Layer 5 of a small transformer language model trained on English Wikipedia (11 layers, counted from 0, width 64).
Take only the direct path to the model's output, skipping the later layers: a vector added to the residual stream pushes a token's score in proportion to its dot product with that token's output vector.

Output vectors of the tokens that the questions are about. A number n stands for (n - 500) times 0.0047.
"ently": 974 607 720 646 392 564 729 614 636 350 623 397 457 311 348 644 570 564 546 650 325 573 749 628 633 648 315 795 622 476 641 659 698 439 115 334 530 579 745 600 347 642 257 483 675 555 409 423 542 144 614 443 272 638 462 520 457 432 461 390 632 462 540 801
"ated": 775 537 541 503 467 335 439 691 496 613 436 414 506 255 492 388 479 442 588 661 442 482 641 477 665 345 399 654 675 746 560 608 509 299 479 472 484 592 473 394 372 603 446 490 418 453 583 534 224 472 479 508 326 378 347 630 525 441 794 370 577 505 573 644
"overnment": 701 422 436 710 767 585 488 603 566 510 458 324 574 328 562 700 608 806 291 507 446 562 467 541 523 579 586 773 385 787 591 481 450 478 195 443 532 846 735 359 394 488 646 511 341 327 456 691 534 338 496 608 443 465 287 384 526 392 395 395 264 463 565 653
"ution": 827 489 402 545 573 540 459 591 640 557 436 493 305 419 259 598 327 699 594 565 580 736 492 426 697 619 612 763 622 631 504 560 470 800 641 548 661 876 719 393 402 385 361 578 518 359 467 500 358 386 437 681 560 360 313 351 458 401 278 434 389 454 452 754
"aster": 574 558 248 563 549 479 350 631 522 613 332 473 605 341 232 389 215 579 553 537 588 397 557 586 783 427 413 682 656 575 486 553 556 588 600 669 664 439 672 389 469 334 419 458 529 454 334 629 516 384 586 378 519 716 482 682 518 189 403 434 389 458 687 420
"V": 424 605 500 558 667 474 415 533 566 423 497 434 540 433 450 556 387 530 445 456 473 505 527 329 383 534 681 612 632 514 539 362 484 517 481 369 617 456 635 550 489 308 709 548 428 627 503 695 511 403 601 540 423 409 566 562 608 477 523 607 572 498 495 361
"ust": 750 633 570 631 564 539 394 372 326 647 345 275 391 491 419 586 564 625 724 471 486 349 598 541 485 599 491 626 511 541 517 569 492 547 465 393 655 755 593 474 508 490 285 494 421 654 246 524 382 489 492 579 204 534 482 493 474 411 550 406 443 468 407 542
"ony": 527 659 519 590 330 612 539 735 535 536 466 463 352 297 450 250 266 630 557 609 517 373 382 306 546 547 431 596 479 639 646 369 319 503 468 753 593 472 828 544 497 573 635 606 297 339 171 657 591 345 517 509 462 440 489 442 467 339 507 646 667 453 583 536
" District": 469 444 461 601 575 490 449 541 616 489 472 448 564 423 656 512 460 589 520 559 669 626 509 588 695 433 509 525 564 634 394 471 587 458 294 543 535 605 519 337 417 519 484 393 282 549 412 602 574 331 619 582 303 622 417 622 410 438 435 522 263 475 291 729
"cl": 610 391 503 551 534 551 336 396 550 411 508 607 472 377 531 359 339 358 690 571 393 392 654 473 239 415 425 691 558 582 411 477 321 526 478 358 595 384 608 266 462 358 569 400 500 500 271 603 544 480 369 685 429 708 707 531 328 611 354 317 382 491 648 487
")": 443 522 684 495 433 489 627 361 414 488 531 447 605 523 694 237 461 519 409 636 306 497 507 683 655 641 506 392 394 599 497 456 459 515 585 530 511 693 688 685 511 483 555 306 702 736 528 536 483 447 661 516 540 514 344 504 473 592 721 414 444 489 580 760
"ual": 797 617 297 560 533 370 565 496 776 439 615 533 588 309 398 480 338 752 370 424 118 299 594 564 214 543 654 817 877 456 530 342 500 492 250 319 528 685 423 583 428 565 487 622 651 474 284 559 368 644 611 554 538 496 613 505 548 472 266 520 345 495 504 773
"ounc": 846 520 388 500 708 590 517 596 634 573 416 724 472 335 375 562 612 523 515 677 308 375 752 466 511 617 649 911 634 633 412 359 661 541 347 410 820 469 581 449 440 533 521 580 450 505 349 544 649 365 500 562 541 317 668 397 280 388 398 132 319 441 561 380
"age": 452 673 422 542 418 425 631 322 681 613 487 370 516 387 442 543 448 554 341 766 728 446 492 475 265 478 536 571 558 404 473 585 365 340 532 549 546 566 707 318 494 635 543 747 403 334 550 597 284 345 698 373 462 629 367 417 333 224 305 438 559 506 489 544
"velop": 775 481 532 536 760 415 267 623 680 597 347 475 549 355 447 623 484 630 412 662 495 748 471 445 481 472 418 811 802 736 518 648 500 573 431 516 627 469 815 529 447 284 679 295 350 629 485 635 364 227 468 363 366 388 601 540 376 562 383 172 384 449 439 634
"E": 571 533 432 523 548 517 511 645 574 398 491 444 398 492 503 555 458 591 468 452 521 605 452 513 322 415 595 600 430 690 588 398 444 457 420 338 643 510 678 552 459 495 620 411 604 759 497 531 685 458 581 334 487 370 424 450 635 427 546 599 453 514 587 425

Output weights of attention head 1. The head adds the sum of these rows, row i times number i of z. A number n stands for (n - 500) times 0.001.
o0: 314 142 568 601 621 471 562 517 654 442 495 589 367 488 751 749 581 415 489 552 449 536 348 504 499 631 565 438 498 458 618 340 246 477 428 578 477 551 595 701 419 524 487 398 598 450 419 484 596 717 685 605 458 368 281 586 394 635 736 398 582 248 470 451
o1: 488 509 358 281 628 465 793 388 673 496 297 718 693 509 512 280 637 464 485 550 558 514 672 687 501 418 418 513 456 496 415 466 601 656 680 442 418 710 563 697 391 580 513 515 441 587 659 381 554 330 675 399 504 462 500 618 450 357 334 707 482 458 349 621
o2: 376 609 424 371 726 288 558 460 342 665 396 471 415 576 604 347 570 384 451 417 285 566 484 389 688 498 521 572 442 410 454 325 640 580 649 536 476 499 516 590 606 605 573 296 333 389 583 331 307 649 536 422 559 465 577 610 590 294 182 686 606 308 620 595
o3: 478 494 384 540 539 330 536 662 762 612 395 645 554 587 336 483 396 496 518 438 691 540 557 574 495 469 380 324 427 501 459 502 703 326 715 507 370 267 447 698 388 156 343 646 623 352 459 570 827 578 596 101 372 463 471 628 338 487 612 355 373 630 443 438
o4: 537 447 542 474 729 441 490 593 455 236 617 552 635 541 416 395 376 520 486 447 408 814 605 528 621 677 428 363 433 293 457 611 522 564 420 476 496 740 479 576 437 504 550 239 328 745 650 272 467 631 544 601 585 390 307 451 447 424 41 638 395 651 638 736
o5: 495 566 463 228 431 464 638 572 613 331 516 419 618 417 416 371 430 661 521 509 739 478 665 464 714 562 426 486 516 326 587 486 568 566 648 729 589 262 751 616 845 334 566 659 431 705 589 549 681 614 520 386 398 306 449 438 251 522 469 676 396 773 446 599
o6: 483 483 564 353 548 376 623 541 414 720 390 425 637 517 582 576 527 658 582 401 752 253 529 616 477 557 742 459 264 740 483 617 459 531 576 632 501 475 523 664 435 600 654 475 415 488 374 362 298 548 458 412 520 612 712 487 464 443 660 491 454 361 432 526
o7: 530 594 441 564 372 517 351 259 368 659 499 560 494 637 393 300 732 470 589 523 520 395 895 425 557 535 478 535 468 515 260 568 592 609 432 437 241 477 462 391 243 462 396 582 401 478 453 420 541 665 438 515 548 496 521 682 378 582 515 574 487 600 382 550
o8: 445 419 727 357 499 459 532 515 276 716 237 478 657 520 448 292 514 516 424 362 521 694 718 647 701 598 425 349 409 485 428 339 437 574 542 579 380 706 392 750 666 535 568 417 109 728 469 280 758 419 448 647 509 702 461 576 727 502 351 495 318 725 431 446
o9: 633 220 504 606 525 585 186 528 452 586 387 566 529 580 549 451 415 634 648 315 434 372 696 396 550 634 251 604 465 537 617 652 841 227 459 580 116 351 328 342 479 332 514 733 388 389 609 393 844 582 87 657 412 453 490 498 391 684 309 559 444 549 474 474
o10: 801 519 678 590 496 390 596 633 607 485 716 539 321 316 547 426 315 330 398 570 446 700 602 518 414 527 611 551 722 828 670 581 395 353 383 602 626 575 377 405 99 625 470 492 610 119 285 638 419 534 505 473 450 275 697 346 339 546 603 342 589 303 692 104
o11: 461 437 639 655 519 358 331 604 499 344 757 643 334 723 394 307 592 580 494 432 389 463 412 423 373 413 316 693 512 704 546 390 688 326 475 393 166 204 505 312 388 506 435 591 783 566 427 396 364 631 554 440 382 566 645 630 376 822 526 533 532 207 611 465
o12: 268 459 575 605 498 437 329 575 411 566 569 442 455 453 726 671 346 491 610 278 436 527 452 498 643 690 364 492 443 549 586 339 539 335 349 471 344 354 678 601 412 456 636 510 516 531 717 513 308 383 530 634 458 324 449 466 458 339 278 595 406 320 571 574
o13: 476 490 512 562 404 581 620 868 579 746 374 286 625 731 586 596 443 306 353 489 554 479 397 448 265 634 657 139 287 436 487 342 341 760 536 348 732 579 390 580 515 338 539 299 382 372 398 683 568 577 690 364 528 614 627 381 901 495 351 684 586 430 545 399
o14: 627 588 608 580 614 403 477 574 543 253 352 537 632 511 604 506 311 578 463 515 507 644 603 626 614 640 452 439 590 416 641 488 385 335 503 531 583 540 405 738 445 486 535 451 317 674 640 675 644 581 739 469 376 247 372 522 565 482 408 563 534 640 661 442
o15: 770 644 605 389 316 293 411 384 453 357 608 667 349 695 338 539 547 315 694 655 75 442 302 436 492 460 468 510 611 607 219 508 387 479 664 567 686 463 606 280 385 690 367 510 664 283 608 354 191 663 538 523 409 640 490 543 514 539 717 251 554 188 508 654
o16: 692 597 587 571 436 383 410 294 596 267 330 537 227 347 517 685 438 486 303 685 463 483 510 359 610 467 637 551 576 407 471 525 325 490 611 669 578 477 957 379 183 594 399 539 593 339 656 593 415 712 575 419 635 361 568 557 722 551 479 597 515 342 538 405
o17: 714 422 392 540 215 378 692 570 685 588 474 527 398 13 594 456 333 552 377 477 527 603 489 387 386 289 650 457 404 454 506 451 389 435 561 525 668 334 489 464 361 581 593 643 274 160 75 655 542 434 623 605 603 556 759 426 555 720 411 348 537 599 432 393
o18: 499 630 622 313 445 699 566 306 653 387 574 383 301 458 473 620 482 196 424 480 418 777 395 723 675 533 584 689 394 415 518 579 595 451 548 624 659 669 590 495 391 548 504 143 613 547 572 204 290 536 704 494 584 597 591 667 728 401 717 631 747 218 699 440
o19: 535 411 528 651 566 388 521 588 175 522 481 472 594 356 635 412 274 466 548 466 683 581 605 505 462 560 422 288 533 529 734 388 393 617 361 381 589 533 481 646 456 433 642 382 368 537 477 809 653 282 619 375 438 674 689 623 326 415 446 446 465 622 627 480
o20: 598 334 327 359 518 562 378 607 198 315 733 545 449 450 557 242 360 423 542 550 716 664 397 704 447 474 601 445 549 336 504 481 484 621 645 164 731 458 595 574 796 595 532 545 418 605 365 523 660 460 712 492 359 402 651 427 485 506 222 360 442 514 596 513
o21: 507 641 515 480 385 443 447 612 515 530 449 702 369 766 525 442 409 749 579 265 449 302 636 479 429 479 422 629 406 581 590 506 598 379 529 219 359 574 353 336 289 598 505 587 510 406 332 548 586 438 341 474 618 595 372 402 400 490 554 322 512 466 463 457
o22: 501 414 519 409 572 372 485 411 507 418 480 424 647 285 774 534 560 457 662 499 368 752 423 305 587 575 578 440 547 522 463 555 491 600 492 509 545 640 396 526 189 619 541 396 84 293 443 486 205 541 349 489 481 527 619 441 375 177 233 422 622 15 598 365
o23: 418 427 504 538 407 357 462 463 358 396 539 489 390 677 528 648 555 520 488 424 717 474 553 546 469 648 555 528 566 493 462 448 562 457 340 437 321 495 523 467 503 592 491 583 605 525 565 414 285 547 402 532 594 615 579 688 312 538 514 747 357 414 521 733
o24: 383 636 392 246 551 326 252 524 289 634 651 512 576 703 668 351 535 323 485 386 383 421 570 403 601 564 333 342 376 373 227 389 597 613 484 667 420 287 640 458 705 408 414 506 466 483 524 280 678 526 416 680 389 690 366 685 452 422 65 848 341 734 386 429
o25: 520 568 327 591 581 421 582 672 601 554 848 440 568 529 502 600 469 528 368 336 320 381 329 500 496 374 566 264 495 613 571 703 363 445 355 569 484 471 546 685 508 668 641 512 530 662 264 514 458 456 840 280 408 443 462 486 441 638 299 619 448 478 433 396
o26: 526 575 504 312 295 566 444 414 418 747 389 438 436 783 372 368 431 374 382 620 586 256 422 384 339 449 701 607 551 624 339 550 491 530 559 371 435 549 583 410 450 688 295 701 614 446 542 438 511 571 583 606 654 622 407 563 363 590 689 624 524 357 478 327
o27: 619 404 412 577 362 491 383 536 521 617 655 396 570 229 424 679 589 425 482 584 399 489 586 562 227 510 566 377 473 356 489 629 649 576 381 616 323 657 544 430 430 703 470 518 533 387 595 611 279 564 568 530 529 556 654 305 426 437 289 635 501 712 620 355
o28: 714 483 420 633 478 536 488 662 516 671 475 189 536 431 480 400 373 642 554 405 619 268 517 337 249 385 532 358 637 325 372 273 502 593 474 377 475 587 604 424 621 385 362 538 373 651 380 426 545 430 608 592 616 532 566 579 246 443 457 521 395 663 430 583
o29: 559 584 613 347 341 454 739 383 449 712 298 413 306 512 610 718 560 409 518 398 233 475 687 572 357 494 630 578 689 438 555 494 465 455 432 426 389 622 746 462 487 676 446 619 540 330 419 501 474 573 494 527 613 709 300 657 529 595 475 552 669 518 596 328
o30: 663 451 523 486 296 507 364 477 454 338 420 450 588 448 536 675 512 465 484 462 596 474 321 212 408 427 517 563 770 228 352 547 374 415 520 558 644 501 700 513 595 487 574 537 520 502 480 740 235 788 510 737 288 444 566 474 554 543 662 430 437 233 681 555
o31: 389 510 491 382 718 494 311 480 206 332 659 441 480 609 456 606 490 519 425 300 578 423 226 517 411 522 294 630 352 730 465 548 744 688 531 309 589 385 574 571 468 456 514 571 481 378 515 605 516 573 351 580 380 438 653 460 592 611 380 515 249 484 482 401

Each question shows a token from some text and the vector z that the head gathered there. A number n stands for (n - 500) times 0.0049.

"ince": 618 471 568 433 505 499 559 498 608 574 532 516 421 559 386 405 532 453 472 496 453 665 561 465 510 592 420 543 587 350 554 354
Pushed up most: "overnment"

"ust": 466 449 672 460 577 464 420 404 563 533 541 488 573 390 588 497 508 415 425 621 552 552 584 332 446 467 560 420 597 523 520 481
Which of these tokens does it push down most? "age"

" the": 503 511 499 434 524 475 508 485 451 506 549 483 508 417 516 530 554 426 446 423 477 568 461 398 470 458 532 433 517 521 526 483
Which of these tokens does it push down most? " District"

"m": 534 608 444 363 487 449 473 462 357 546 511 494 698 612 634 489 485 452 524 556 492 532 451 311 582 492 586 600 507 400 690 477
Pushed up most: "V"

"O": 326 438 326 590 434 585 322 277 595 399 450 411 446 688 556 415 465 395 550 443 545 480 534 452 304 588 439 425 600 462 556 462
Pushed up most: "E"

"ie": 560 538 508 386 651 486 421 603 810 765 625 385 327 563 619 645 437 632 455 559 332 575 504 368 699 515 516 566 521 559 460 680
Pushed up most: "cl"

"or": 461 585 352 688 298 439 459 493 499 321 581 562 506 570 457 496 336 587 554 506 488 573 201 371 400 660 507 560 605 545 484 388
Which of these tokens does it push down most? "ution"

" The": 495 545 543 510 426 450 547 558 496 515 583 488 477 424 498 515 549 508 463 446 462 556 422 481 481 512 617 457 446 484 613 502
Which two tokens does it push up most, strongest first? "ated", "ounc"

" St": 261 494 587 508 516 560 566 443 707 430 463 331 373 439 407 415 408 531 455 381 584 469 465 330 422 514 478 543 608 538 473 442
Which of these tokens does it push down most? "cl"

"o": 181 524 606 494 581 628 620 441 766 356 492 264 326 405 397 395 387 514 455 383 648 483 478 309 441 522 451 538 571 459 464 418
Pushed up most: "aster"

" pro": 448 471 624 414 487 514 718 362 458 508 455 511 420 462 488 479 548 458 489 562 601 602 422 504 405 515 472 416 514 402 485 445
Pushed up most: "E"

" join": 542 474 521 330 319 566 427 302 666 574 690 456 436 322 442 552 405 499 384 379 471 595 401 525 536 566 423 524 454 300 529 588
Which of these tokens does it push down most? "age"

")": 594 542 506 492 554 491 519 515 547 486 423 462 435 457 490 430 521 482 380 516 547 513 475 453 592 505 466 460 553 380 405 514
Pushed up most: " District"

"ions": 478 533 603 431 470 517 594 450 523 583 466 628 387 492 376 463 586 451 639 351 586 618 538 441 513 569 433 520 493 546 593 434
Pushed up most: "ual"

".": 545 511 465 484 593 508 531 481 505 638 441 496 430 519 492 398 490 404 363 568 550 475 544 513 488 533 548 479 567 524 456 468
Which three tokens does it push up most, strongest first? " District", "overnment", "ust"

"ecut": 482 523 593 399 470 513 520 443 549 561 468 646 421 463 345 503 577 437 684 357 586 652 565 440 517 525 434 513 513 545 575 402
Pushed up most: "ently"

" r": 495 486 500 461 446 482 525 455 563 521 531 393 482 489 518 573 638 630 557 370 544 559 574 504 386 344 529 376 624 443 543 422
Pushed up most: "ution"

" on": 328 600 489 658 392 649 628 466 767 713 604 506 589 498 648 687 604 449 623 436 306 223 496 360 600 533 572 410 480 447 477 424
Which three tokens does it push up most, strongest first? "aster", "ated", ")"

" Ang": 439 508 469 512 488 509 597 515 514 564 442 470 500 438 511 479 471 473 390 525 489 498 542 451 418 542 549 500 475 416 512 588
Pushed up most: "velop"

"born": 384 390 618 416 208 291 523 504 637 277 522 593 288 545 588 518 612 555 521 855 322 492 324 594 164 414 456 506 503 355 370 361
Which of these tokens does it push down most? "ution"

"ed": 367 446 521 435 448 581 653 330 550 467 707 386 484 385 511 486 527 405 428 439 504 493 440 432 401 490 526 377 469 261 446 486
Pushed up most: "velop"

",": 686 610 462 600 363 640 529 586 487 559 660 598 560 481 435 538 547 606 502 478 402 492 442 235 566 779 632 492 503 420 504 556
Which two tokens does it push up most, strongest first? "ony", "ounc"

"t": 361 565 598 450 567 508 524 470 489 429 359 304 244 678 505 525 349 414 414 447 546 460 489 572 532 461 509 414 681 660 406 604
Pushed up most: "ust"

" (": 569 461 444 400 547 452 508 406 418 488 486 336 518 600 502 448 600 449 483 468 456 513 400 439 610 542 611 535 547 580 513 439
Which of these tokens does it push down most? "velop"

" Ind": 488 333 628 505 595 498 462 458 549 515 619 458 425 409 607 431 425 416 360 547 557 588 691 258 488 388 564 330 536 464 436 600
Which two tokens does it push up most, strongest first? "ounc", "velop"

" and": 385 584 552 471 518 579 543 557 609 574 485 318 463 418 400 419 455 403 552 526 617 467 545 425 691 502 504 377 586 476 494 522
Which of these tokens does it push down most? "ual"

"az": 356 318 463 525 721 375 523 553 614 649 372 574 459 384 586 558 594 517 597 386 560 247 540 484 547 581 596 470 604 531 518 503
Which of these tokens does it push down most? "ony"

" m": 489 480 495 424 571 460 510 597 545 489 492 461 441 461 421 590 561 480 459 555 596 515 521 485 593 405 585 461 539 524 409 517
Which three tokens does it push up most, strongest first? "cl", "ust", "ution"

"ank": 160 531 610 494 576 622 622 444 779 346 493 257 317 409 385 395 383 522 457 386 652 485 485 292 428 531 450 545 585 467 460 418
Pushed up most: "aster"

" event": 493 518 534 516 469 527 591 518 464 521 564 446 449 429 522 598 447 441 384 404 485 502 414 478 421 544 558 464 483 489 511 446
Which two tokens does it push up most, strongest first? "ated", "ounc"

" A": 425 445 485 527 524 580 453 510 526 759 498 482 485 572 507 406 413 471 504 601 510 478 547 440 468 594 491 524 570 578 583 445
Which of these tokens does it push down most? ")"

"v": 556 538 510 411 594 422 468 544 736 688 560 460 448 504 529 619 429 536 444 611 407 570 458 370 595 485 433 563 530 529 470 597
Which of these tokens does it push down most? "age"

" back": 433 487 465 525 440 433 598 504 487 557 614 534 512 542 545 529 506 499 608 373 503 509 440 461 557 536 534 557 517 458 514 441
Which of these tokens does it push down most? " District"

"im": 429 580 352 619 513 316 640 484 621 617 557 614 385 529 551 702 446 464 836 373 505 434 467 362 412 460 501 668 528 688 324 276
Pushed up most: "ently"

"ard": 420 713 527 353 721 533 683 409 541 450 326 26 290 361 321 343 523 446 330 470 597 503 692 285 527 500 645 420 588 404 447 323
Pushed up most: "ution"

"-": 458 468 431 416 593 633 488 431 478 569 475 364 470 550 453 412 527 466 461 380 599 486 501 482 584 467 454 537 599 468 443 425
Which two tokens does it push up most, strongest first? "ution", " District"

" Japan": 391 400 467 541 394 549 501 533 462 500 596 386 454 461 559 579 472 428 379 569 521 712 460 475 345 515 580 547 464 441 574 553
Which two tokens does it push up most, strongest first? "ounc", "ated"

"\n": 577 556 509 462 525 437 535 561 572 535 483 546 515 525 427 456 574 468 518 351 481 526 552 520 523 490 474 396 468 478 455 563
Which of these tokens does it push down most? "age"

"C": 335 447 339 581 435 586 326 300 580 380 458 403 466 649 534 420 467 402 554 437 571 462 523 432 326 587 438 412 591 432 553 472
Pushed up most: "E"